Layer 6 of a small transformer language model trained on English Wikipedia (9 layers, counted from 0, width 96).
A neuron's activation on a vector x is quick GELU(weights . x + bias), where the dot is the dot product. Quick GELU of z is z times sigmoid(1.702 z).

Input weights of the MLP neurons that the questions are about. A number n stands for n times 0.0054.
n15 (bias -0.080): 2 -16 -21 6 2 24 28 -19 50 27 -25 -1 -54 26 7 15 19 -20 44 -15 -8 -8 19 6 -22 -16 19 0 -29 20 -13 32 12 34 10 -54 -50 30 4 20 -25 -23 11 -40 -42 41 30 -67 -19 31 -19 14 -14 32 -45 -5 -42 22 13 41 2 34 -61 -20 12 8 7 -14 -22 71 -52 -6 -4 -15 12 16 7 -52 -26 -1 -11 2 0 28 -1 42 10 -7 37 26 -11 -2 38 14 19 16
n16 (bias -0.051): 61 -14 -2 -31 -24 3 61 3 -17 35 34 19 -39 -13 -27 11 -47 -11 3 8 -31 -3 2 0 -8 39 7 64 -45 9 41 9 -20 19 -9 -59 25 -2 -21 19 -1 9 31 -19 -15 -19 -8 -38 -25 8 -7 -2 36 -47 -6 40 -34 -13 70 -12 28 28 -34 13 -36 -21 -35 25 -54 37 -17 -8 -4 20 30 -9 -3 -10 -31 14 24 -13 -7 20 17 -24 11 22 -2 5 -17 34 48 23 29 -9
n18 (bias -0.064): -36 -2 -13 -3 -26 -17 31 -7 -32 33 31 41 -35 -8 -19 77 -38 -24 55 41 -43 -55 -32 5 33 -3 37 15 -27 -47 37 -41 -34 -7 16 8 49 7 42 -31 1 11 0 -15 -11 12 5 16 0 5 -36 2 1 10 -26 14 42 12 -13 -42 46 22 -46 -10 -28 2 0 -16 18 39 2 41 -16 -7 22 11 -4 -39 50 -24 -41 -5 -27 -16 2 -9 0 -16 -9 -5 21 15 -65 29 29 -9
n21 (bias -0.084): 49 3 -9 -7 16 4 31 0 31 16 21 -39 4 38 -15 23 -37 -30 -12 32 53 -74 10 22 13 -34 -5 -25 -66 17 22 19 5 10 -9 -27 42 -24 -5 13 -19 52 8 -20 -20 -4 16 -34 17 -67 -13 -32 -10 -41 -32 -25 -14 15 21 13 29 -60 -3 -9 34 38 33 8 -30 4 -5 -31 24 -22 10 -25 -4 -49 -6 -20 12 -12 -79 18 8 69 0 -9 19 -29 -14 23 18 -10 10 -21
n23 (bias -0.070): -26 -36 -27 -57 -56 8 -29 24 0 10 -7 17 -26 -52 -18 -26 -19 14 30 -26 11 -12 -20 2 24 -50 48 26 -29 -44 -14 9 -21 13 -15 -20 15 -5 17 18 -52 17 37 17 -17 15 -22 -6 -30 25 26 5 27 33 17 -15 5 -16 22 -13 -31 -4 22 -29 16 -53 34 -45 2 28 0 8 6 31 43 -7 14 43 48 13 30 5 -26 -4 9 4 35 -28 -25 11 10 -33 33 8 45 -25
n30 (bias -0.056): 20 -7 -9 -25 27 58 26 4 34 27 20 16 -4 -9 9 -9 -34 -7 -30 56 0 -49 -8 -70 17 -8 -42 -24 -8 4 13 8 -10 11 21 25 -70 -12 -1 34 12 -20 32 14 -54 -15 9 -53 -18 -45 -73 11 15 -26 -21 -45 94 13 -19 -49 -3 30 -23 -21 9 6 -16 16 -5 -10 -10 11 8 4 -12 -13 -12 6 22 17 -3 -9 -13 -15 5 6 -22 59 43 -6 11 30 -8 43 -33 -6
n52 (bias -0.075): 17 12 38 -66 15 31 -26 -24 -20 -21 0 -24 36 -10 2 -11 -22 6 27 38 -83 3 14 -20 -17 3 3 19 -73 19 -56 7 47 -20 6 -3 -8 7 -14 12 -3 12 -16 -16 -14 -38 24 21 1 10 -29 21 10 -42 27 11 8 56 30 -50 -1 -23 -1 36 7 9 8 13 23 20 3 6 0 -6 49 56 73 -30 31 11 24 15 17 20 25 5 29 36 -16 -29 -61 -22 1 26 -9 -20
n67 (bias -0.120): 38 17 11 6 -27 42 9 -1 -25 20 11 -1 -24 46 13 9 -25 -1 -23 14 -6 27 10 -9 -14 -34 -2 -18 -80 -8 -14 15 5 -23 7 10 -23 -36 25 -8 19 -23 13 -17 13 -15 13 -15 -11 34 -55 -9 37 -19 -5 -6 60 8 -56 26 -27 -4 -17 2 16 -29 25 -34 46 12 -34 5 28 17 -2 -44 8 -56 16 29 64 29 8 29 -6 85 -2 -26 26 13 -31 -18 -27 57 10 -25
n70 (bias -0.090): -29 5 -25 -16 -8 -12 -13 -29 -10 5 -18 22 27 -27 -70 17 -41 -40 -11 22 -60 -8 57 25 -9 -62 -10 0 -46 24 -2 13 2 -22 -23 -35 -15 14 38 18 -13 -8 -13 -42 3 -11 57 11 22 10 -21 -30 -39 32 0 -2 35 35 6 7 34 -12 -32 7 -17 15 -29 2 -34 12 18 -6 -1 -8 8 -37 40 21 61 -27 23 9 -16 -35 10 77 69 20 8 6 28 -22 14 15 -3 -2
n87 (bias -0.107): 30 50 12 -3 56 36 28 -43 -5 15 22 -3 -4 -23 5 18 -42 16 -23 23 -9 -9 -15 -1 -8 -26 28 -70 9 27 6 22 -9 -56 -2 30 6 32 -3 21 -65 44 -27 -35 -39 14 -31 -3 -56 -9 -28 -31 -17 18 -28 0 -6 -20 -19 -18 -19 14 57 25 21 -7 35 -20 -3 46 -4 37 24 -2 36 32 21 -1 21 17 3 -59 -68 0 -18 39 -8 12 -40 -29 37 21 10 26 -7 5
n107 (bias -0.091): -29 -30 18 -19 18 52 15 4 -52 14 8 52 -24 -13 7 57 -20 -52 49 -30 8 -49 -18 -6 34 -3 48 32 -18 42 -34 65 23 31 8 34 -9 19 -8 13 -2 -23 -44 -31 -6 -8 -3 40 -30 -36 31 -4 15 -20 -37 16 -11 20 32 3 -14 -33 -6 -47 -28 13 82 -36 1 12 -9 -23 -19 39 42 10 36 -20 16 4 10 -36 11 -48 12 28 7 -65 -2 -65 12 51 -34 -17 31 -32
n108 (bias -0.083): 7 51 7 27 19 24 -15 11 -13 -43 -26 15 -23 22 -22 20 -31 -9 -47 4 18 -29 -13 -1 -24 39 37 5 19 32 13 20 -15 -48 -8 68 -10 3 12 6 -28 25 -9 -10 -50 -18 15 36 -27 34 27 4 23 6 25 -7 -7 6 72 48 39 -2 -91 -17 -18 19 12 -10 10 -16 -54 4 -40 58 21 24 43 -6 67 89 -11 -44 -15 29 0 -13 24 5 -37 -34 11 -15 -2 -17 20 -28
n113 (bias -0.080): -33 3 -11 2 -9 37 36 -31 -5 86 -3 3 41 17 10 40 35 -10 34 -20 -10 -28 -21 12 -66 8 17 -28 -29 24 -1 42 -30 -38 50 30 -29 -3 1 -46 41 -24 -1 -19 37 5 20 -11 -58 2 17 8 -23 9 -23 -17 15 0 -4 -13 -46 34 23 5 -27 50 10 11 -11 32 -81 -17 42 -25 9 35 22 -12 19 -25 -47 -11 -13 1 -14 64 22 -51 42 -16 3 -50 -15 53 26 -49
n114 (bias -0.090): 42 -8 13 47 48 -29 3 -35 -11 -5 2 39 -3 32 -25 18 -47 -11 35 -45 -10 -14 9 -13 1 -9 -5 21 8 17 -16 41 5 -3 44 18 64 -11 -7 -5 -8 -25 11 -39 44 45 20 -33 -51 24 -12 -21 0 16 -33 24 23 -38 21 8 42 -11 -2 47 4 38 12 -12 -10 43 -54 -64 -26 29 16 -26 4 -39 -8 -44 35 7 -19 -14 -33 63 -16 -56 3 1 12 -40 -5 6 21 -39
n147 (bias -0.121): -18 -18 8 -58 13 -18 -27 -35 -30 30 5 -16 -77 -27 -18 -7 23 -5 33 28 12 34 -21 -77 2 -22 -35 -10 -4 4 25 4 -24 -6 42 38 13 18 -10 30 -13 -35 -26 11 7 10 4 -18 12 -13 24 -72 40 16 17 -50 -3 -25 60 -37 -24 -28 -13 33 23 -8 -24 -8 16 13 16 -21 -2 4 -10 32 38 -21 -18 1 -6 -21 -60 -1 23 10 3 65 -30 55 26 35 -11 27 1 22
n154 (bias -0.107): -20 23 -9 -24 0 5 19 21 22 -10 11 -10 29 5 -9 -27 -13 -14 44 -3 -24 28 25 -35 15 -14 -28 7 -23 26 -45 64 44 -34 22 27 -9 -47 -20 11 -35 -28 45 18 -47 31 35 -20 -4 2 -5 -87 -20 -9 -18 -35 76 -37 -10 2 9 -7 18 -26 7 -4 -46 8 -3 -2 -79 -9 -24 14 28 24 1 -7 32 5 -52 8 0 47 8 -50 44 -19 46 9 -11 25 -54 18 17 -73
n158 (bias -0.070): 20 82 -65 35 -18 10 -48 -31 -29 49 16 -30 -14 58 -34 23 -26 8 -17 39 19 58 -17 -9 30 -31 -2 -5 -57 -12 6 14 -80 -68 26 -35 -4 26 63 24 27 18 5 9 -9 -22 39 7 -41 12 0 -39 2 48 18 7 -57 11 7 -17 24 7 7 -1 1 -14 -21 -30 -23 14 3 -54 3 -20 33 20 7 69 -17 9 47 -28 -11 31 -14 -9 12 19 -7 -7 19 38 -37 37 14 9
n168 (bias -0.147): 32 -48 30 -29 18 -22 -22 -18 11 -28 21 -7 -23 -3 -17 6 -17 -3 26 55 -8 -12 48 -47 -13 46 -8 -2 -34 34 34 20 16 -14 12 -28 -31 -14 31 12 2 -18 -4 10 51 28 -6 -12 -3 11 4 -1 -48 -10 45 -8 1 50 -69 8 -18 2 -55 -11 11 31 -8 33 -29 -3 20 42 27 31 -39 11 21 -11 -28 -18 9 -68 -52 3 -6 21 6 -19 -5 40 -16 -49 47 46 13 -40
n172 (bias -0.061): -14 -2 39 4 -46 38 12 31 -27 -4 6 16 64 34 -26 -27 -64 2 5 -2 -65 37 -2 -62 23 9 6 -19 -6 -8 -4 -2 -33 -45 -22 14 33 -17 -17 -11 -38 24 36 27 9 -5 20 37 15 16 15 1 -7 -41 -15 -21 -5 9 -28 -38 1 22 -6 10 12 -11 43 -25 0 11 -6 -27 11 20 3 15 7 -46 57 23 35 17 1 -2 40 23 -35 25 -16 -12 -18 38 -13 -29 -26 8
n200 (bias -0.043): -3 21 -46 -7 14 -27 18 18 41 5 33 39 0 45 -17 3 -8 3 -29 -13 18 17 -46 -76 -5 -30 4 9 0 25 -6 43 -8 -27 34 25 18 -28 -28 23 68 -39 -9 15 -6 31 6 61 -29 9 9 -62 -25 46 6 14 18 2 -52 -32 -50 -23 -10 45 -26 -15 15 -33 4 -14 -23 16 24 -10 37 37 -13 6 13 -20 -13 -48 -17 -17 -4 52 19 0 34 -43 2 53 -28 48 11 -7
n208 (bias -0.093): 6 28 -14 -8 -64 27 27 -9 -23 -30 7 -16 16 -34 -21 64 -21 -1 10 28 14 -16 -9 -11 11 -20 -24 33 -53 -16 74 -13 -2 -4 4 33 -35 15 8 5 17 47 31 26 -21 -40 43 16 21 15 -38 -4 -37 -2 7 -3 -16 11 24 -70 9 -18 -2 -51 20 -21 16 21 4 -5 -7 41 11 -7 9 -10 77 -10 -21 11 -23 -2 -40 5 45 -27 78 48 -31 12 -46 -4 20 31 54 4
n212 (bias -0.117): 41 -27 9 -34 21 15 -5 3 8 -31 -13 -13 62 16 -6 12 5 -29 1 52 22 -31 18 -18 16 11 18 -1 -11 -19 38 20 -4 20 33 -28 -30 -5 13 48 5 -29 -21 -2 -24 23 5 7 41 35 -29 31 -47 -33 32 -8 37 22 0 9 -19 -24 -76 -1 6 -91 38 -39 -16 2 -12 -13 20 10 32 82 -9 26 -55 -19 13 27 -35 -52 10 -3 -2 -45 -8 16 30 -2 11 63 -32 -21
n219 (bias -0.090): 23 -69 -25 25 27 7 7 -61 49 16 -17 9 -15 36 4 -32 18 -3 -19 56 -9 -2 10 -43 -3 11 13 43 -45 31 -14 10 -28 -53 53 -24 -8 -10 -10 21 8 -2 30 -3 -32 44 -20 -12 -25 -59 -46 -8 68 -22 5 -43 10 -9 -48 -17 -30 -22 21 5 -7 -26 21 -15 39 30 2 -27 31 -14 34 -45 38 19 21 50 -8 -1 -82 56 -21 12 7 10 41 42 3 37 17 36 -48 -3
n240 (bias -0.067): 27 28 -46 -90 43 41 10 -5 -31 5 -11 -34 33 -25 3 -22 -22 10 16 -31 16 -7 42 -49 -16 -45 -39 -37 -12 4 7 58 5 -18 32 -42 -6 27 66 16 17 19 -35 -11 -16 61 -23 -17 -4 -39 -43 -16 -14 -4 28 2 3 24 -52 -35 7 27 -22 -28 -33 2 14 -33 1 26 27 -40 -10 31 32 2 24 -3 -14 3 8 -19 -16 12 -15 -3 -1 12 -29 24 6 -3 20 -4 -38 -13
n255 (bias -0.155): -43 -32 1 -1 24 -36 -34 42 20 -41 3 -61 46 11 7 -20 50 32 3 8 -9 29 -18 -47 21 -38 16 -10 -28 28 -52 -3 22 -35 23 -34 -40 -27 -27 -19 17 -35 -7 -8 30 -4 -13 33 -6 -3 -22 -25 -10 38 36 -2 -32 13 22 7 -46 -6 53 2 25 -36 1 -12 5 51 -43 17 34 53 1 -10 28 20 23 31 -9 -32 11 41 8 8 32 -9 12 -14 -3 -35 -1 61 33 -21
n264 (bias -0.061): -11 20 -47 -40 45 41 -6 -1 -19 23 8 30 48 -28 -11 8 -7 5 -3 15 -18 -11 -19 -27 -4 6 -27 -5 -75 -25 -8 44 -6 -25 34 9 28 -29 -62 39 -27 -2 13 -1 -55 14 2 48 -23 19 -22 -27 44 4 -2 -6 -44 3 4 8 0 -49 -25 -3 3 -51 -51 -37 -28 -4 -3 -21 4 -22 -38 21 24 37 -2 -6 4 -13 8 3 5 15 -8 23 1 -58 52 -38 44 50 8 5
n283 (bias -0.078): 20 9 10 7 25 4 29 -56 -25 16 27 21 20 26 -14 6 -83 29 12 8 28 -26 -4 -32 17 -63 -21 9 11 31 5 -14 -18 -72 17 -2 36 12 9 0 -37 62 10 9 19 36 -54 -31 -28 18 -18 -10 -3 5 -46 22 8 -16 40 -32 5 44 35 -19 7 15 17 39 -61 43 -6 -12 -30 17 -10 13 -14 -8 1 -11 -7 12 -8 -23 7 39 12 -5 29 -23 -55 3 0 -5 -18 -8
n290 (bias -0.030): 39 39 58 -34 -31 23 19 -40 8 35 21 14 25 -19 -18 7 4 -19 -33 34 -14 -51 -9 -18 -5 20 -20 60 -5 23 -1 -10 16 -58 35 2 -30 -11 -3 14 -26 14 -6 34 27 11 0 71 -53 -9 -3 -2 36 -4 33 40 15 6 26 3 -24 -75 17 -4 7 -16 -2 7 8 25 -32 -24 -29 3 22 -1 28 11 17 -54 -49 18 12 1 11 13 -5 25 52 -6 -14 -13 -55 -18 -7 -11
n315 (bias -0.036): -4 3 -87 -23 25 10 -22 -51 14 -16 23 15 27 33 -39 -24 -20 -27 -63 25 39 -4 -40 -18 2 66 3 -33 -38 46 47 32 -17 -2 9 -4 -48 -5 -2 -8 -10 -17 21 -22 40 16 24 12 18 49 15 38 3 -29 57 3 13 -22 -48 10 3 -11 -20 11 -44 26 3 19 -1 -9 -19 39 1 48 -22 -18 14 -42 31 -2 17 33 5 6 -35 35 48 1 4 5 -10 16 -11 -2 3 -3
n318 (bias -0.046): -27 21 -46 17 23 -44 13 -69 -3 -28 9 42 -66 0 -23 38 6 13 44 49 -3 28 -18 -27 19 -2 -2 44 7 1 43 -12 11 -21 23 -22 -52 3 -40 12 15 2 17 -19 9 35 9 -54 -31 -35 -1 -11 12 -3 -2 -19 2 -15 -13 2 -19 -51 12 4 15 35 34 -34 -24 20 -12 -11 -49 -27 -24 17 67 -14 21 -12 27 -18 18 -17 19 19 22 22 -19 24 6 20 -17 1 -14 43
n319 (bias -0.156): -12 14 -14 9 -5 -33 29 -22 18 -9 -3 -13 36 11 -15 15 -43 -65 27 15 1 15 -15 13 -10 3 36 28 2 22 5 9 27 6 54 22 14 -5 10 -34 -30 -61 -25 18 5 39 56 29 -29 47 -52 -13 14 5 8 -3 -8 15 -5 -41 25 14 4 47 32 -18 31 -55 35 -43 -14 -16 -39 -15 -4 42 -2 -24 9 32 5 -10 4 18 8 -15 7 12 -59 -8 20 30 -1 15 -4 35

Each question shows a token from some text and the vector x that enters the MLP there. A number n stands for n times 0.064.

"ent": 16 -13 -8 6 37 -4 -2 -5 18 -13 -2 -6 -12 -3 15 -5 -10 26 -5 3 -4 -21 2 23 7 -3 23 0 13 -27 8 -32 4 11 -62 -5 7 23 15 -14 21 13 -14 16 3 -2 -6 -6 12 -9 -6 -14 -3 -5 -9 -12 13 10 22 -13 1 13 13 -1 6 10 11 -4 37 -16 35 -14 10 -10 2 -14 -13 -29 1 -25 -7 -4 17 6 -19 27 -10 -5 15 -20 -8 19 -28 -10 3 2
Which of these neurons fires most? n21

"c": 1 -29 -5 33 12 2 -15 18 -30 -11 -25 -1 -11 -5 29 -12 18 3 -9 3 26 1 -8 4 17 15 -14 7 14 -25 19 -36 -3 -9 -13 -19 -10 -26 -28 -13 6 -8 -18 -4 8 18 -7 1 0 -15 -6 28 30 -12 9 8 10 24 0 10 6 5 -2 -9 -20 6 23 1 14 -1 22 27 1 13 -15 11 -23 -14 8 -17 4 14 -12 -13 14 -20 13 -20 2 13 -3 -14 -5 17 5 30
Which of these neurons fires most? n212

"ly": 12 2 -5 6 -11 -18 16 21 10 9 7 -12 -1 -37 -17 -1 20 22 -6 -15 -22 18 14 16 -9 19 5 12 4 -10 -20 -14 7 15 -70 0 10 21 -5 -13 2 15 -22 1 -3 -8 -12 3 5 10 -20 14 5 18 12 6 -5 16 -23 -18 13 -1 -6 -15 7 13 23 -9 7 -11 18 -16 -21 -28 9 3 0 -2 2 0 15 6 12 -1 12 -28 -11 24 6 11 -10 5 -14 3 5 5
Which neuron fires most, and how strongly? n52, at about 1.1

" w": -5 -11 2 7 -15 0 4 8 4 17 13 8 -22 4 70 3 -3 -8 -19 4 -1 27 -8 14 -4 -7 16 -5 -3 -11 -18 -25 0 11 -8 -10 14 9 -16 -33 7 -13 -25 1 12 -8 -9 -2 24 -12 -23 0 -6 0 5 9 -3 19 5 1 -9 5 -13 6 -5 4 -4 -3 8 -5 26 -10 4 -13 15 -3 -32 -16 12 -28 7 -3 16 -3 11 -9 12 -3 -2 15 3 18 -13 4 -7 6
Which neuron fires most, and how strongly? n18, at about 1.6

"ed": 4 -2 2 7 2 -6 13 31 -6 23 -10 -23 -1 -1 -1 -2 23 21 15 16 9 -2 6 40 -9 0 -5 9 15 0 3 -10 22 26 -43 -12 -5 21 6 2 -10 1 -27 -17 -1 8 15 -11 11 -8 5 -16 -8 24 -26 6 -12 23 7 -15 17 3 12 7 1 0 1 -5 -27 -12 42 0 -9 -8 -7 -30 -22 -27 7 -31 -8 -6 4 7 -27 1 -22 -8 2 20 -1 2 4 -24 -5 14
Which two neurons fire most, strongest first? n21, n15

" N": 8 0 0 15 -9 0 -10 -5 -6 6 -31 18 -19 9 57 12 20 15 -6 -25 5 13 11 7 0 11 -13 -8 20 9 -9 16 -5 18 -7 -1 -24 -26 -7 -5 23 -18 8 15 10 -14 14 -1 0 11 10 -3 -9 -5 3 -13 11 -7 7 -11 -5 -6 11 21 -7 -4 -13 -5 -6 -24 -2 9 -10 -31 0 -2 -38 7 2 -27 1 14 3 14 13 16 -18 -17 24 -4 -9 15 -30 2 -1 25
Which of these neurons fires most? n200

" of": 5 9 3 -6 -3 2 10 5 -9 4 -23 15 3 6 7 3 4 -1 -26 15 -1 11 4 -16 -21 -15 -9 -16 18 -28 -10 -3 -12 10 -13 -15 -11 32 9 -30 13 -9 -11 -1 -5 1 13 11 26 -13 3 -19 -13 19 12 14 -6 3 -9 11 5 11 -12 -18 8 18 5 10 9 1 53 -19 5 13 17 3 -1 18 -31 -22 2 -8 -16 -18 -9 -20 -9 1 5 -7 34 10 -1 -37 22 29
The three highest activations, in order: n240, n158, n70

"f": -4 -6 -14 -3 -10 -4 -10 4 1 -1 -7 -31 -19 0 12 -3 -2 -20 30 10 5 1 8 51 7 17 12 0 10 -34 -8 -22 -15 -21 18 -17 23 17 0 1 -3 16 14 20 16 -32 -4 16 6 4 14 -2 -18 14 -2 23 -42 -12 -9 -5 34 17 17 -24 -6 2 -1 4 -22 -14 0 15 -4 -37 7 7 -11 40 -10 -10 9 33 -21 -7 -16 -11 -9 5 6 -10 19 -2 -7 -18 24 -2
The three highest activations, in order: n158, n18, n23

"n": 13 5 27 16 20 -37 7 19 22 -17 7 12 -10 -7 20 -2 9 11 21 10 -11 -3 -15 5 10 -16 -8 9 14 -21 -19 -17 14 33 -3 -3 12 -3 14 0 30 -12 -18 -18 9 4 -26 -5 -1 8 -2 4 14 15 7 3 10 9 -12 6 -12 -21 25 14 7 10 -23 -38 0 -22 14 -7 -7 -24 -11 -8 -10 -4 -15 -35 -5 24 12 -11 -5 -10 -20 -24 16 9 12 -15 -30 16 -7 26
Which of these neurons fires most? n114

"p": -6 16 1 -9 10 -13 15 28 -33 -11 -5 3 -10 -9 39 2 26 -10 -6 -6 10 0 -12 -8 15 3 25 1 0 -29 3 -20 -19 -7 -24 -1 3 0 -7 -16 -4 0 1 -3 6 5 -24 7 -2 -16 18 17 24 5 -20 4 -15 9 22 16 29 12 -6 -11 11 -5 -1 -20 21 -12 32 17 -6 -22 -10 9 -39 15 -3 -21 -26 25 -1 12 11 5 -32 -4 15 1 12 17 2 5 -28 8
Which neuron fires most, and how strongly? n18, at about 1.7

"r": 0 -6 -22 7 15 1 3 1 2 4 -6 -1 30 -2 57 -8 -14 10 37 -2 -18 5 -24 -4 -4 7 0 -17 -11 -14 -14 -6 14 12 -29 -15 10 -8 20 -16 24 10 5 11 -18 10 -1 -5 20 -5 13 -5 4 4 7 10 -13 7 -12 28 10 12 -4 -10 -2 2 -11 17 4 -21 -24 -5 15 -24 3 -2 -10 15 19 -34 -12 -4 6 -6 -17 -36 -7 16 -3 15 5 -11 14 -8 -7 -10
The three highest activations, in order: n154, n240, n264

" on": 10 7 -8 -5 -8 -12 -4 20 7 2 4 -8 -6 14 26 21 24 19 -30 7 -12 -2 19 6 8 -17 -5 -1 -8 -37 -16 -14 -12 1 -6 -3 8 13 -2 -10 -12 -21 -32 5 -1 -1 26 4 13 2 2 -19 -5 13 6 25 -15 -6 8 7 -8 -9 -3 4 12 8 -3 8 4 -16 47 -15 1 6 27 -15 6 2 -26 -22 1 -4 8 -10 5 1 -7 -7 -13 -12 20 9 -14 -21 -23 59
The three highest activations, in order: n158, n147, n70

"ur": -7 16 -7 29 -4 2 22 5 1 -29 4 17 10 -8 3 -24 21 8 13 21 -6 23 -6 18 4 6 -15 -4 38 16 4 -5 0 -3 -25 6 5 -3 -8 -3 -24 -16 -35 18 6 -6 -10 -7 -4 1 12 4 19 -8 10 22 47 -25 -19 12 -5 16 0 -13 -4 10 -35 -34 31 9 5 14 -14 -4 -3 15 13 13 -6 -6 -8 24 5 -12 -41 -14 0 -10 -8 6 6 9 -15 -15 -11 -6
Which neuron fires most, and how strongly? n154, at about 1.8

"ear": 14 -17 12 -13 12 -7 1 -10 1 19 9 32 -12 11 -32 -10 12 30 32 -14 7 -15 9 3 23 -18 -16 -13 11 -31 -13 -8 -16 2 -26 2 16 -9 -13 -4 -6 19 -7 7 14 -28 -30 4 24 10 34 1 33 11 -6 6 15 3 12 4 -10 26 8 9 -4 -4 15 5 11 -18 28 -15 1 -1 9 -6 -21 -15 -20 -22 -12 22 7 14 -31 8 -4 18 -26 13 -11 -10 11 -16 2 -7
The three highest activations, in order: n283, n23, n147

"her": 15 5 15 -5 3 -6 14 28 -2 -5 -4 0 1 -16 5 -8 -16 59 -29 25 -8 -7 -19 -8 -20 -5 -2 0 18 -6 -2 -30 -17 -2 -26 -36 21 12 9 -49 -1 28 -15 3 19 -2 13 6 -12 -1 -1 -11 -1 21 -15 18 -3 -7 12 1 20 7 -3 3 0 16 15 20 11 -7 14 6 -8 -8 -7 11 0 -6 26 3 -5 11 14 -4 -16 -19 -20 -5 -5 7 1 -3 4 -24 -33 18
Which neuron fires most, and how strongly? n283, at about 2.2

" m": 4 5 0 9 1 3 -6 13 8 8 11 7 -8 -11 77 -1 4 9 -18 -1 -13 9 6 26 1 -1 1 -7 7 -31 -18 -17 0 9 -10 5 -6 22 -10 -30 -5 -6 -11 -5 -2 20 15 -10 -4 5 3 14 5 6 -9 -13 -7 15 2 9 -8 3 -5 -17 0 12 -10 7 8 -14 10 -5 -2 9 5 15 -33 -17 11 -40 -17 2 -4 3 3 11 1 -16 -2 6 -3 -15 -1 -6 10 3
Which of these neurons fires most? n15

"ard": 26 4 12 -13 -1 -11 -4 -18 5 27 6 8 -6 6 6 -6 -2 6 11 -10 4 -27 -19 -6 33 -9 -17 11 17 -32 12 -5 11 5 -13 -23 18 14 -2 -2 -4 6 -27 20 8 -22 -2 9 -6 -1 5 14 -4 42 -7 4 3 -16 1 1 19 16 4 7 0 1 -3 22 -11 -8 43 8 -2 -18 4 6 -10 -17 -11 -38 -29 37 4 6 -36 -6 -3 10 -6 -15 -25 -2 9 0 -1 -6
The three highest activations, in order: n283, n18, n290

" f": 4 -6 18 -5 1 -17 -4 -2 30 -2 12 5 -16 2 67 2 35 -15 -5 18 -14 12 12 26 -8 4 -1 -17 -5 -30 -22 -16 -4 -5 0 1 2 14 -15 -18 -19 -5 -22 -2 1 -11 -14 2 9 8 -4 -9 -2 10 -10 -6 11 3 10 14 5 3 -8 -10 8 -5 -3 0 -2 -6 4 13 2 4 11 0 -23 -3 7 -43 -2 -14 7 5 20 -21 4 -6 11 8 7 -5 -3 -28 24 10
Which of these neurons fires most? n15

" was": 6 -1 -11 2 13 22 7 7 21 0 2 -11 -1 -17 17 1 -1 19 -25 -14 -39 21 7 6 -6 5 3 6 15 -21 -2 -15 -11 -5 -42 3 23 8 -5 -13 -25 13 -11 -9 -3 -15 -5 5 12 -7 -20 13 -25 28 1 13 -1 28 -8 -14 2 -4 -22 -22 -13 11 11 3 4 -33 56 -5 -9 -21 8 -7 6 -9 1 -5 -7 26 11 4 22 -15 2 12 18 -8 -1 18 -3 -5 -1 27
Which of these neurons fires most? n172

"0": 22 2 -10 -9 -22 -10 -22 4 3 -19 21 -24 -7 10 5 -8 22 -15 -37 -1 30 -6 0 29 -7 10 -3 -21 -1 -10 -29 -13 14 2 -10 16 -9 26 1 -11 38 29 -7 0 21 -14 -5 16 4 7 -1 38 -15 -7 -1 -12 -11 -1 24 38 -7 4 8 -21 25 -5 -11 0 11 -21 8 2 6 -25 -27 -12 6 26 16 11 -5 11 8 7 -4 -16 -30 1 15 2 -19 2 -13 -4 -23 -3
Which of these neurons fires most? n108

"us": 2 26 19 -1 8 0 -33 12 -21 4 -11 8 7 -10 15 -20 36 21 -13 28 8 9 -17 12 -6 -23 9 9 23 -4 -33 1 -6 -17 0 20 -1 -4 -1 -18 20 13 -18 6 0 11 -13 6 0 6 23 20 -24 28 11 23 -4 -5 -11 -11 9 14 8 3 -21 13 5 -10 -3 -11 48 -24 -9 -30 -11 -10 8 -29 0 -16 7 -9 -11 10 -6 -11 -5 4 -28 3 -13 -21 10 17 -17 3
The three highest activations, in order: n240, n158, n52

" with": -11 -11 13 4 8 -7 13 16 3 27 3 18 5 4 18 7 -19 15 -39 12 2 21 6 6 -14 -5 3 -27 -4 -8 -13 -29 -11 8 -21 -8 15 36 5 -11 3 10 -27 3 -8 -25 5 12 -3 -13 -4 -5 -10 32 -13 8 -1 1 -3 5 -10 23 -10 -19 -1 -2 -8 -2 8 -11 21 -24 14 -9 18 3 -4 24 6 -35 23 -21 -3 -8 4 -12 7 -4 -10 -13 20 -4 -1 -12 -1 41
Which neuron fires most, and how strongly? n158, at about 2.8

"it": 21 3 -15 -15 34 -21 11 7 -6 -28 -11 -2 -2 13 13 10 12 -1 -7 9 17 -4 -10 -27 5 17 6 11 14 -40 -1 9 -5 9 -5 25 7 -6 3 -37 -8 2 -29 -13 16 -2 -42 12 10 31 20 11 -24 3 -15 9 12 -18 -16 -4 3 -3 11 -15 2 29 12 -16 -4 22 29 12 14 -1 -20 -8 10 0 -1 -19 -23 25 7 7 8 -20 18 7 10 -4 -10 -23 -20 -19 3 -6
The three highest activations, in order: n315, n18, n283

" S": 5 -14 2 10 -12 -2 -10 13 -11 -6 11 -16 1 -17 72 6 30 21 -2 -2 -17 21 -17 -1 5 -4 -10 4 -3 21 -20 -6 6 27 -6 6 19 -13 -29 0 4 -9 -1 19 10 7 16 10 2 -10 -4 -21 -6 -5 5 15 14 -29 1 -2 -15 2 11 -9 -3 -18 -12 -8 23 -21 -2 -9 -6 12 -4 -6 -5 21 11 -29 -1 12 -12 -14 0 6 -16 -1 1 4 -8 -5 2 10 14 -1
The three highest activations, in order: n255, n154, n200

" R": -11 -20 11 6 1 5 -9 -15 -23 1 1 13 -6 -6 86 -7 29 -2 2 -2 -6 7 3 -5 -7 -4 4 4 -10 3 2 -3 13 27 -18 4 -14 -8 -9 -2 8 -9 12 2 12 -8 12 -7 -1 2 1 -5 -8 -10 2 10 -1 1 -4 0 4 1 -14 2 -5 -1 -13 10 15 -6 7 -7 -20 -22 -1 -2 -27 10 4 -27 -1 9 4 2 -14 -10 -14 6 18 5 7 6 -1 14 2 6
Which two neurons fire most, strongest first? n30, n15

" H": 7 0 5 -7 1 14 -1 7 1 4 2 6 -9 3 89 7 -2 16 3 -10 -22 6 -16 5 6 -3 16 9 -12 -6 -12 -2 -3 12 -24 -6 -7 7 -12 6 15 -4 -3 14 -8 -28 6 -20 11 4 6 7 -6 -5 6 7 3 -12 -8 -1 -6 11 1 11 -19 0 -12 0 -20 -1 12 10 -4 -2 3 7 -13 -2 10 -26 2 12 1 -8 -9 -23 -3 -21 2 2 -5 -3 2 -4 2 -1
Which two neurons fire most, strongest first? n16, n52